Layer 4 of a small transformer language model trained on English Wikipedia (14 layers, counted from 0, width 128). Numbers have three digits each and are written without spaces.
A neuron's activation on a vector x is SiLU(gate . x) times (in . x), where the dot is the dot product.

Input weights of the MLP neurons that the questions are about. A number n stands for (n - 500) times 0.0011.
n2 gate: 529522527380377485445546529407588406516358525481403650752389619461564449454396654497371614468614476570503522409589688608403276457440475574404469567403517525316666636408521356494477494530542734661361264602707490609383363524480421742375384598555604634473434415456472722393686506441601541586622436453550535344465375469472662410521674638437765488677409536528787537429645452672582613546400
n5 gate: 490345461639461456410378402264466320668409536417453404462409695517589423448353569424596470606520574723480497821708316482746469375593529339440471511528591627435427562530667519467490359488437365541647577432386540670195599475709531549417533568575399497376588533457265493525484589332608511208419550326368603427471611439565538657809652445484489477497613583244442430349476507612592445641420
n13 gate: 445476437573486415316500377601369514521485414535574515456680566486423458338423211337632330546542504594496595507477256548547566564431542524458587301293471398338711610514311436697596473503451588425316392550622365482493479610457788251474086500365395641504327439637497511675403423461613340565702438516351486493609473500803297469579400510608581551409504529382664590400449463931426561529565
n27 gate: 493612405500653686500390549546489449378613558545650638613587658511438563352329500415423368524440473433568649553521350578338608339354689403559544459553554395731704577515468342315617693541461519504533516378424444389655456531645397500745447644636469763753634512726196580504608391698593393674375581300508296357696377667581407363407170420559358645358618387417588521347558464363350504893446
n38 gate: 400388524374507147604745504450701308359535365600451401554647484426533645652621504565359541386406730526564529515574658551492476611708389649567464700315694480489581593463540432533470456462500541561329602477518396650511577383462667598464565436692658508523681394504486460528493432279220536556430445568279877242496518564452572396694390471563374298299439720363382464407154583395315533199477
n58 gate: 609438546617529418633544584614493415480269523403510525500453461430570573338350486507637367522510577609426575662507347692455265564410412483490569427456413478629313514398397626344409693632393355452647530384581514482520295455531452702579369294647839476397623387380667507415634564295343656725739592615510464414539529532609511541504539516450486684360140583642517455401399504556521309521656
n63 gate: 490538420622554432680331450656437580534294420618474500514530431497373562620589683447406471522338620461361465493806447548541648651622511513617419540518534553513590486474594421526224481784515530390500439607318433535361357407836463394521471400468527650379478421486598539410320473651421500443724464551456265449656637570479463463539619373709379513470318382440466638487473208589427713423442
n87 gate: 422663627493666603563475468441254610407549448440554630143725556506410519441523269432694483531437415541601524443695504520318633425510407626412422383589605439591802595630550583549347540610476687564392367622500490327564571507587455430273671573493594699487604428440527558447485463644513460442678450586569350377430439376555343426612401390418517339290514570506371482422523447516460528403598
n89 gate: 451492549596586477462450631580432397353445528349881437639404563307640293539485518519279535485412408416457363610289585559369371466605222521559523750493335321578596591611519452377561692587550674471610264468408443411632528482568421541534378639572434580374367542500399447596451519611493590480445989487657472482462739406294532508466389381507456384563626438415486356510691664504481751428650
n92 gate: 477577684576409425487413653301520519578444481460311781618550539434214589511635575446367474631387469566503665507437265424695615408596409536497339660438493504474443288529535549442564471491540550385562652520410621507648415528330429681482565510646675548340429518570783311343577427673535482554486794400490368681248558564565402400529594271577524526570482411574656389456676395410626453602445
n94 gate: 331690506424660554573435494639491559438439521542683584646543461351419482453487343467423601507365290473475467479743322385349463480412349549476191587668592507556510612458565427435426557562349564454286610627586582564737533519416469577359543629471409453372447330387409546566401578481760364422474530566547494330459405393609375473398605417480516512564616514556481561477563361748487393435731
n130 gate: 410609319583386760598481591582227308647659622579299528784645444323504670349674441447639500430481567305565592527529266326449404478523508526545614595464484652548686598347645703618289607392816592458456674349574365596435429607566627197463389462537320641667412562480656365464349407469397387425536642590567477492496511625364457504537679474578672489523624559632829518634583295500863450500335
n166 gate: 116619409523510597433504375419623680642467385440742572385543519273303578410281283581597535585571671606794683565504557496544377425405504315504450438450633515675439512665640366476410392441403446467340378605238397425590528500460540316469276633519566592387455446459391339661540364536396315537575437374178412320576438424381528575596587459331504356493531520654558337486489741619631414522478
n196 gate: 449481613514403506602529733626409575533584557548632337416374358465653574323369444695658457412494550487633453568461423362590431389424525439395632518301540587413412684453469537434406456467621539428632619536434638469555494295737392550462626461555400380190603567694546441655581635454507548437284513430410417533559553551458347618451711472737618522593402349689681482586523371500432281290463
n205 gate: 570436310269428291393395474389428489538582674452515649504463500559640681590713646548551479330716601423358619638685576539465587589523439189522480532625512629690314697314465627417560475643416403424391661500287460410545570492348549551795540658627350554584583333834625868475548446674585555642594456449554544703738615619774538496540504370549484751504613603632652489433477410353336647382539
n214 gate: 644567527549494669462438581467601462675574614497607394537679313510571343628372447325507689472497443641549315533475459689523518389640457619593542743409473490584430371525606367653298572755591737671500474556578621428363405449490464437441539369483587356573528394811509535540491538747681613380415544521480686700566425479371452421378427416413446575481500592484678632408591497443296716470483
n235 gate: 568436584504520510674521396699479644598662604428431700665639300575519462416224728258492561677465457370382507389447394435443510642461432424469686526455457384500445481490489543310559540535313608535722448412430478525590456511468622413474687497507657425535674553558183459422382258581575657544511615481611660702527450496355531500664399457661471583521665529606271605306733383320250644489372
n242 gate: 368619638547558544480621493397314510507692598523543504573487447510448480570531466471720507438390625553299532419434569420414416459552482410431572271650562471352473507572585318254402623411597540530536388599636618475470464427251798746761580557447383262459487722694503461566652497541465687419451343509493543678351584454424519455323536416488675271726815592603578459675549518521468496582514
n251 gate: 535225459749302392403528592276429558496610445406780622471461323381535695465569478690560597466419664465528524542570508683609451550464573741580485573447682625581688583441504564548429551548424380628343355457303489393380407412482457456508378496567449642324364377570584440669461698711321582703573552440616288399585354507644532598602376476556515605287595342301647467580693481602511750500790
n300 gate: 292508371327468621379519400470298360489635529493585410615693465625256310463546500512529471484389412442411174537349323323561607419508508474434448613610366720404424372522316504579448137510327374444407461320543330453303758519218376414555452455555527439508507411516602472396343547399646586235821641671745555337493622469552366348576561543675419667349512463287556609479646481381543379643492
n427 gate: 446191367559586449325384480692449516465461742517412479447544521588511520410369472749570560644568348701398569503594345493357557691580567486436223652582356371631315419553392720530394487547405493493543619687533464403572483394285497668395603346482444381431526281712399438490500583583504651362578633435669621629520628663467408221786550592630244343544721553507524484494578572472600504555423
n454 gate: 598578599500260383328426307381630550480567494267538666530352541424482443482417460451255436503506580703590441668560247507530464635559634602386438486407630458441562566598249591332471400591512584572456444490453624574403333674654363572411486419579576447457606402588598455645470447445587493496524446532317516655640649469438573389268437385485466645222350465429536530197600432550564546497381
n501 gate: 450442389396629559431510560333583408296407618428605343510548360560318443573398441510688409521430398309427463612532431586431456594549399339465551386479592637387352582600440413402631398512592691516475453313586480383484478507552603451520565270510680559552273143453670500599626506487556691676420459615530513402589500500270496623671531442470497757487579628335649443630629520441630493332516
n2 in: 760747433470529432635473697466411421534506589611415612330470573503437377457557456817586443549445610563640632442577690494590364604385616617515633553392610467558435598610490438430366547464540637472438420386477627513439464667559601479432464698739494647423500652554546617377503525626418494423392655560519512382509550677546538567536657670525614652539559447538401359682575465598430450284450
n5 in: 503428302750363549497662428524487271804623391672441590432530628262464507547425318627485609286753265464681414609572407568557482544561457516523433568509565426592314564442601332392411334458383754390468500377433567476414535613553573506423482566430595419591643407562500345556588461583616375238418616292388568369503525462681210507351555484570435487493575494456610444422585583507686529473629
n13 in: 589566585620432619573459571393595510551689536686473277563449514470603550426378545460595685369557420427281422460493454601490337478414518780473370332528549391542450493447426496403693480641556726282725450766656345433601454591456279393410522625439666465342477281663583374711447485428503567481433480640497497379607552468493557526424461526600595565527402368697524347567507603678563735681791
n27 in: 398401464414487603422451510394437513518583460804493351589427659602443650519582521530727606612648564735479227531428473550252571326465583288517644504635471429709332233294453786557566456282619500427587527619563430518660571586398566563260616510559436230609470399282533530532455632374436409353316595522386691337457277515567441450552517473599543656449620629434525458566332485543598481472596
n38 in: 422323295557322291591500487385702331406442462549421351636708438425612054482299439592717630396526387367543713536576661654551503466476432484344592586534558585554642263423587549468510516557423226480462566473579553472560636425490586551690450364549605609601541479549519514380540455447561517667517610485388753406490500584589481314532564621488469500660557660550667587434568427360565475610429
n58 in: 473677392515543631537541585465624358479479447547497504468555654415545557549493644345624624489384610540497619699775586710412459490286627524409434374490560445536492430594388508510717394397245517479537455566606365708665436585357383722314555466605556546399619545608594463516595252445454702496375627398613490367441437435673403443504674642532593641527444597772681257367415529638607313618768
n63 in: 447424557385631576473567352562570462426503679488341316678576478410447390444428503393613377366500466387560468491321572440441494460506553623622503533565285604628661383423420449503515684412568527512275519393439616529679340453482591307407340442307773391497509346516491458483411755476434373573339411544547613500293608535380558253682500404494478526476343500587399529486472484569468559558512
n87 in: 510550334493419603457093450338358364514375728394364563535477553553526642573628672478420507515487542543426516681471458594538603656593398430358357427347652623391515309480690291397503458390425493351532512480610532430577464549384662516593439567440538497404284598289408614563447521507545659558395369512465573538571426401590254585709484722643346539407587797609327364551427401507458620354448
n89 in: 391507306490368450350497494741522598262563386616525450667516493697451447427510685432565201692547431569481472563479299497380538530584531287575436555497451435527500296345520536497497432407512449350650553458384608606516475428432650485426503713618425461619311410473491422651380377571546650193513636397480650409457485416599400714456494445494371366528507535649510461557703553687543531294376
n92 in: 320520454601486432417584674837564500515657396598497500530532467689449477621371512331704548308561569489567489706414467569652605483494706399486516525565551591547687431355534493469471551492468384482545622512478577439730426446562392452447650684700503422355475563607472553505554471488473283500524472555401460595419632435534641381400466383664470545348390574356359497544617494512512535415602
n94 in: 374562351406457520376545581432331512336441622586690635469407494367398417480522512497636569357524525462407636479661510450445450352377699444465628480581413526566673288561446391569392494505467494600230657524633401393608453649451470378468523362411528457671708663302557382407373389615553443507587594451497350500436411516558422550523625480489522503461432374337421361350308487447638389485426
n130 in: 456484587403483603340649321489438490434629520497414384332479446428341510296636426641535481388565404666266547538519441532373458618729477524476530493436582519371547474460540328726406333535500607253543609549444559583666446468577458473629489628507401504679490504558503518329443597493853507246389726313408548560503354854559667527478574553772626427425444406424734353745450457593460662357521
n166 in: 565379490590308463467434510476367538450308526552451347599477472556286435304391480699597326608559582363543564612656797510585485635453669487360348608438425258602485461477594433573417465497340503483561474423758362424513607397577367484500450354377541418588490367396349454519372422433585580454407613897575816514522624412432590416461700366494351541536382636449349469368479410541611442540432
n196 in: 408329507480422407531656382430513317535371539371342379712628582478531460572358513503521384662419442469351377568630670374602497577576429537623403561546654641518606540512333338269559355486555509415533386513443620666537500532491544626371238466474481398421272578667334513395629455654500549339432336444362656522464587470423602517617497500428546527605194514467598403624506461245448524601535
n205 in: 597469691644480630221418473727476405566433490349558453651524489372403426481659318665461365496418479477629766463425624373730525532782481503460442552326433353585458559587418531408332517494538445490434509490497289525411520426251534599722386394334745602392608548511610591142472488603472471508702387426535446643513375550511631391518566559481635490419507612337227487355391482673600541559504
n214 in: 541480488471671442477512624445411443422463474453521494592556460596720547510729500497513490542574509413435332692377607396494673545588394547581307526560527338384563595535460487378402506500464512598486464488506453354393699491434616588424487467566397263467418603391531692392571695640311544476740462465442549385551426594494527262525624563418589500415758451316225553408546596540543535566521
n235 in: 396323510507543485563658503612458571471480316471417500374606281522437414669234625296576317678414477311478512497362624477487419451595486576516596573413424573420551593556534762580471320603491555863575686591432651446394522490533494602586763458555421384529500538405512551395305616390669558652674462480526310615658550578552587340586425447616627586462517585503285676418593446457540594559470
n242 in: 434588476386543500352535322624388392409745429771456369606724701629496569713398579603363409227433450475459571545482467669474470479670462389440541476396500483482486521725359543420410580649533494390574550497402466416647625712315545549571411529320651526705405618685445677533518442620576584511643591454441469565771562446521450535359478626391567503636472465479571370579434332636510378510566
n251 in: 377443444568468328190331566653407692477514584536530653521543531536326373601432473624706515421579545461464599636613489342425478415507648533601606529380473699633324504474594537411560747594432397563413717477459461628447600527466520609634397606549412337470548389601484468481399713413442566435448303452510406591506347672568470591500535338770251268497529434506688638378538448575607421567735
n300 in: 732349553511784387473470527448374392685616398340440415723760387490456503271493514504576355555534476490436471456355737433497544468604404587390475482509577387409611217355393389285608438331585581626379600404750414620398592549589674461532496253529434566390396515344433511528596579503347713317472460655608540490520539536667405444536628331550511584517453673510380411670514528381525750476437
n427 in: 521504470655404381564241556513675326661390430457454503542456591537483555268503439744535415460652471411509443637514553200443569335459690272604663578445529319461440473357490461527728593511590516519639337654485546435512497487500713506540534481659538490598428486539672593605382559500596477400500549438583371717491314516607549304520530431509572563543527526274547585615375461594415297440468
n454 in: 307565480596555485475440361477490472567530768678497450530735503544493425729421588459468423624399264497294589617430399579386512355354497685475656500571300517390522544488353579390538263448571345410463644677515355520605543671304449549659473497547493396464665538630488497649450445628330477558444624506713509565347748604442707602524503460430427457547719517527609389539451530572583472551582
n501 in: 513661286478590513554486634162780560427251610524606475489579381517398415710596496566481432426442326470356613651579570692271545334419608384253386481554429389411508541544435360493534557384522517635533458594417419554789423532430386742624408569296549567339470440482588639548674562552479337603353369543535362577457444496496380644684497365389582668714444412349646341497560421532679459378617

Each question shows a token from some text and the vector x that enters the MLP there. A number n stands for (n - 500) times 0.0098.

" program": 451476488640625488579275461594500540542567463524450466551395209555579334720471539553388518255589536785382520387378599464464552363486538508358572328380326593486580234329539693517689580449486387418482508628714484495564471479579436384320474802480362406403317569422599470597571480647640387488401650460469449623322484450612639438467447500479584359555442623316653540504432370440434414334403
Which neuron fires most, and how strongly? n92, at about 2.3

"ide": 473501439657575599473342412545384583493398395479515489555488368493669380553450402620317388354501561590478483611333700521592699506522564603517490544421366524518508447531522539429780632408388433588479555386501452510404550361503551434464410503539398411505246501532503376525585513589596538599176462528471428488546508211527650499469678579611503429462490507452473651302618594595463701587569
Which neuron fires most, and how strongly? n251, at about 4

" G": 384464420535418541425369482385779608482468510708271299380543358599587466664556512678570382402437317485515593504432604454476555426618633422373498393403523412539212630530427734528664590393415525349434481531547615478396388492546431526558327500590515462505447599507485519363638482490464568302363705650647300506383494310574672463580243567584602480491485498631470487340409430500544598484539
Which of these neurons fires most? n427

"2": 467520481560442553546403491584625599379381472590427461464350453597514454580675446510349611465534687537503381375569541535473586479479500642367599397501419586459481602670367560494510617381424536403581556645385427551574550492524511479488446609549501330552483573360487505322534530540322603591386545569622562441477438187562590563335445524522429531402450571522487542432541445457513550507411
Which of these neurons fires most? n300

"at": 574567519447563484511334408503586536501421485537483445359694462531510416571500521596460424368506606454527429531478508689407475422587549525435608431638370478495379530633440544428525545482387553444594460516558422628575634488424456402462405431470359459609374557439461500469599589588585546515328363418598535544395377481729638426374492835505637456540470514456454459343599486402556506539567
Which neuron fires most, and how strongly? n242, at about 0.49

"ob": 616643421640623529415375491415469619655393411677395335531460424518499372703502568661420424241453540378360577572405579426533645494410561494488564514425396471525484594508453641410620463396474408532428533498564367507465586475489523442358322544568401353519482511435491431462527568553589375479330518540459595511466423397670633493436565690550519296488464459589520515348377330540508434514636
Which of these neurons fires most? n13

"76": 413496562504382333453546637541614512565491575672451539440471317517607395573559299518415494315346506637524553536416515433594595474610549528356639503348386397439456474602365501588660417502456361477554581466451449506600463582574582555473394453434391486464461633363492504409504692614502357478345480569543607612685512415538683481495572681336661595512562302520553568378642361346395558576465
Which neuron fires most, and how strongly? n454, at about 0.85

" is": 488583477647609413585397339626431647580439415495249460390651299524485492625598440588368424480715324564415383602451565426562569497537571573476585378473436345593531417532451562442480547435454387448383449496553577565475636470504482536313472526442322509562356475341637378383595466457578417587167583585692502315576519234474644490341350540536636587485442637528464427508506303500560544538442
Which of these neurons fires most? n251

"ween": 613380593567650477498314490420568640546405455664469473527576349453584363464743558397329363484415419658382418491488497380569568493624550760442470418420586605526484477447454348420597581655286459503485474402457628403412641491421454511584523471551494362460241518483549328436409436586650485432360454637531485442626417360575699525503533536561598470604536500553407450438467461395564494568479
Which neuron fires most, and how strongly? n300, at about 1.8

" Island": 528409453489466504552317542521662620414256390580331492420418347514566511514480455615403422464401397608471618408465374660533530585584549644462635344583534441565372626501384571353662531376261428398558505482501414339372482435598388436310558503534492327628314650351726513491515506498493369394315530510475451534491670383628760470474549566322690508554359616462546477319475443430280610514461
Which of these neurons fires most? n251

"ast": 445522495435498516436269489425448454519303518597447536331532373533605524574484405533434526490475545631552609587390534535647574540588635509460711211657448469614278507465523607371451452466477551399493445445429440435522561521600475444532443447596440410429455592401609399476657483513645602570515477486586491505624420410682607600419500611444566366498523386420456468258464445474472478463545
The two highest activations, in order: n205, n58

" the": 445583327584597492441175468598508568394521395539405318395615380536409477462560427597470448494527370542540669522486621440365478414524392563502437381421513501386386478520196545562489455579359431373452471486562569550515408413410492393434479482522404402462389517444643554333575443472565432456280454448636466474654446262567596645519342545457477450503446576434505436259506537352421624513475
Which neuron fires most, and how strongly? n87, at about 1.1

"erm": 555456498557714475347461509540573513629441369581419422586521456568498528616582585465398302387440624438491539590542465500500750376581507518633552472434425412401483515544427503529564562492394513395409594471503537504605515440490287524504419531588289191379250462189559465396464526479534443446435544581494368522490557279622488521605404533554455399611434460518488449404447521403473568616642
Which of these neurons fires most? n92

" United": 382570533650567416516175437473810497547342340591418339448315431413576478595507287518430345368350523691511453298391430511618457549467638656450467317524513412607570572593425682475567642447270549560388455412504610382571550441618268209398331397686495358561364456522481408485419360497343438436360533557437543445403602355640464494617418451343632629337366519514488422437470390437473515620557
The three highest activations, in order: n13, n166, n58

"et": 477552546716595589397387561463496550478394492406465452387507409602469460528555438473373425544379486577523477437376521495575716612371525527434610461544374447500545374617304516317539565399410519522366539606678438536520682511458383398505393432662370354530349459363698537387564496571613430386418333520575372407413520312593684593348440473641639386534512438489524400298531544420607482476505
Which neuron fires most, and how strongly? n300, at about 2.6

" Tor": 458386560423560643593462601468813596345297534594406422377461260414580508543367450583498373386453589343529458525493326636501573440479623546387593196514498373514466394443386789419610487372357509601372444567489606558410610494378333497197377579518455270544590626552459431485467737389592555277200446588565437402457490352655606403326396513610657618481480428367499603491517445401379497574420
Which of these neurons fires most? n87

"O": 381376353531565674590328384473632709527495472677296251393411218514612364482453437468376446528369422414582538396632641525539460462559509494329436320431345437482484503545512509419768526391336496517418612643598444617345582490505523560340487610521434489414537620446577442445576524419491393432520640735620279515395540244664530354572472561451492476503508416379511579281515554405583467534505
Which of these neurons fires most? n130

"008": 374499510605517601534442541617587590506521436508461474466503321521612445460649321588327611285400588656564517642311572487574572382506462606384648356438455367495472567451414495440666450401559428356669648523563504506682527469511570498369365503370402389292373558442448519442543553600422477474446442469503600425608502246556859570629549680577626601558353517504583668471543519490318510492491
Which neuron fires most, and how strongly? n196, at about 3.9

" f": 423480284531485511430477508591662461595410413592167378538595362589619351556520402557453360403576398450408467413360496478477612520568540467489380251522493465441393583556382602424506590502552620578362542468672551544466369652527575608591434614568408419537305720475487331341455507388487299323149564575617418519545253358617769386430235591543654476386466537565704437395500508632444512443450
Which of these neurons fires most? n130

"ic": 544504527548621602492341404483522610602398460542395582412590367552557489606494442469329492461472500553514508492291701557501524510526568356435610551456451505481422532547476519527663579460532399492572407605571519578669510448561433393480459481564306497496351590438409463332439518684569422421355383583560520485471426318672525477453557572433506333516459430463546391504527481480504576591568
Which neuron fires most, and how strongly? n5, at about 0.36

"op": 587539346464590606389432386597583641617277420551321465456563521571576573629517520478336314378419548431299619480483587576570633534416684463404584492592388319417491482483387519411513359468341592539548482497562301489507397356633582375392384484552503553372413468328533361245476688525729382521233565550520402452525504411714632487530535564510509508481474586546384532214563305344454513396461
The two highest activations, in order: n63, n235

" to": 477515331608653445506270495482548626537528512547528419401592324512509475588548501676395373340402388489357487566467700470484548429469564551534532316541476558557426423552421404433587709488321473457461594561545551475644525563452580467452458565497553565556283510493635407471662452500544469516281462585760484405701466309600650487544429567604640466382577556446558423447537533352548534622465
Which of these neurons fires most? n501

" P": 456536324566572530599434424484759565533395501615181306401494348639618451568518351552349402373489551382473535463418543522564570426524551530473488391452524381553422590374294652521561511432423462240484566653575538511432416522427416492345359611538531470564465635433506356339466634448518609310384586695725198519482577248703697474584380534523385417596401515466425483405493599486519641419466
Which of these neurons fires most? n427

"M": 377478389524472660577362547444681535761418490671351463602515348566582520517588365479259497359571558505464543570520566436526591461522536480447500399439545464505398369515462661458594602441344499340576532590466474462445543567489526414390495536595344486258372554237541340488490512603550409542484655679532441595413391367605502420533370554386541475575455517567405461286525530433566421505616
Which neuron fires most, and how strongly? n92, at about 1.6

"- Ch": 335636376454525537678379505573536628601488528553376153480543155514517369412499438670428342385510390620545519551457525371485753418573694624456585369374534455593494409549542520476529656532544373386599597585527588644476353636615299535384390502629468451593405627500423430427490462470583502413475428624728344417558517329537738343508350419636656386703607609636342614434585433654351668401559
Which of these neurons fires most? n63

".": 554502446564520457655286363536596491506430341670452395444362336463559454604505501627298534464474419613413478602556496360470569495401555494522641395443534400320652518521517569566513604566469343455553428527617499388607538458500630579488388599596417551532375585379657396395639556548449450523304395651597458448695534256503530415533494585476693505311553641693536377448640558503522476408426
The three highest activations, in order: n2, n5, n205

"\n\n": 572532456547428660498392437595646550558392416640499403309460460515449419587447497502317513345436350587460608398511468228575536429486512478420598525427455485420539432548538644527489566519386384420457488464565564489560619460499554566462335561534349507533365532445475381431709499442481440506262372594628453386653457421556709384493440541563582567510475625555484445523605602490505618476449
Which neuron fires most, and how strongly? n214, at about 0.37

"to": 471411475521650573266384456454456708613468468533464439495552562561441413612624465600517523406412588444453542431477629662457615461389684436481524363531467484536508505557588513372575509429496590561479624476429629526532573492525477403543517464545588513479325645343609420449607613514523500480207427500550474408580483373636742481412462675526609420463579462389619491379423500400549477490652
Which of these neurons fires most? n251

", H": 411578448447483564650502397415722757561516580655346363551436425605567400659532345614440384307414614596591566517430424481507506371661463577542304354260488350608435582541333669523598730416397443316322424646553556622350342432558483585332443597548322441603445618450613487292553378499513412292339620532754315583718418439500724471720479547605628535617541686575524479420607490544545552536578
The two highest activations, in order: n2, n130

"ud": 578559529471590592529421523523516465582436464568563367553470304507568430595538487586327469606427514480498682533435532542614515483559512574457643373539518527397365413625585503489629638573496487589457519406549499461492578466543567271305283570486391452470361666466422606381489542424608479398278481483637543660435398444695617415443449550504676294567592415672364349350534433364336575497558
Which of these neurons fires most? n214

" Em": 544521392722617650521500471369778710616350390441317320445559301453566598653394541654460319408544451494650758386565500555493579353434500545402422300437414591413428517465449661406699449545399603512487658523617489462581445548572129427518365725668403306562378526374594545424514531300606441664271784584641354556290497380620599522629472494461568521489493520554435505421448409439410548442364
The three highest activations, in order: n58, n92, n214

"ets": 465568449564468444534382501628442653587421474507396428392520438566594419547505330557322400340473515611401376454390535488507596451523678531498679333452374389530344488699374489402571659385412546553431424521635465449570647423565415466403418691502370454537448577381582531393564516518647552577334379426602463458433476353551790460470619511456762462523517433479581458446442292417541600484518
The three highest activations, in order: n2, n242, n5

"004": 399456563614479513508475499580582593512476452499443433412484303429543467521685323583398629329450603708516448569295574426579614414536524643364677296312473448453434633528444562455624516435523401334702607543574486541718554486460565474318346444368409424336488559450445473446498477648364496503459476458491569412630527237611770544646514666471659600495363453450579746452525596420356504524446
The two highest activations, in order: n196, n13

"ying": 471462377612733603436274436571586612591384407587521315480523465457600520492598409558367354464528388658464332515375550472591588510563612588489605417585426535389391407488476413493561597428433491516495490524579566434489543413560375544524514408495330513556284621504520341545591482434626567618262499479525566505657385211604669541426529593542747453406561405531480517347534432451409667449571
Which of these neurons fires most? n214

" National": 233567598770524524588216392497665615410357410545476444440308276576555498565518481491288389351540452632608611619332469500512452473619559550457605463602540506583399405462447657472597519617294384407597411483586304497519405412484435410456289535526446308552457471255432381331537617569441388379363463607557569636606602371700548544484425561475328385475269725536495454466396492480450491569552
Which neuron fires most, and how strongly? n166, at about 2.1

" k": 429454273506377323487409505795680511652496601552303324279534293564585402578688493522420402328634392518423386531491585485533615631563644513484477243413498486517468514398509636357570656383569568456421441607542512350447391554520480468449470570652366584517456717514734366381491499319413474422205652527873359466429353375580697377525289639407594438541575599675532557535409591393346466468496
The two highest activations, in order: n427, n94

"6": 485376275453495431361412554549465638532494370546545589522397239548783597528523637695466554395544475441480364326485305547548561466600532609452598504381490503535556491623485337486459485369311414564524616610273508402562442594371623421523279503494450416367360434572454522359495630656543484453222415605652519550553470465574744687596499538356469599473492428461613452396638378452624577573528
Which neuron fires most, and how strongly? n251, at about 10

"\n": 584495535468493547543390537572706540541400353563510423240395450396461425550528530553293552387438426593436600494516506230512518322452520451489534552508366519569518518613417588544467575473504409466454491450546537553525537497451592613371359453509411585463384586457459322447614471431462473459344454492617506495583535450550677469465498548508484561532546527541486472462616578471508578504455
Which neuron fires most, and how strongly? n87, at about 0.37

"ap": 592665357656535500377552389437568487532399627693420478475448506611469517590568431587362414384478396423414499496542640575591617551558592623435523402581441443485377536523495588445534441579330420567448516518524369575464543508468427340518418603573465479383515746376432348391440600666756474497214537601537406536339499434605753506420729563460584450555439597523507487337479382568484412553587
The three highest activations, in order: n94, n5, n89

" | The": 475531478605760371479239545458514567451443380528548300530590280305427334404413421494406547291610354483596581387444455327362544449445438633398468362406626305321433507440392464487477578575497380535418430578534547540386273382427468462447457611487387484485414613464520518263597382615495334477335633530457405454694628343580671508563424549458550447666418654459533343272593387426505644469324
Which of these neurons fires most? n2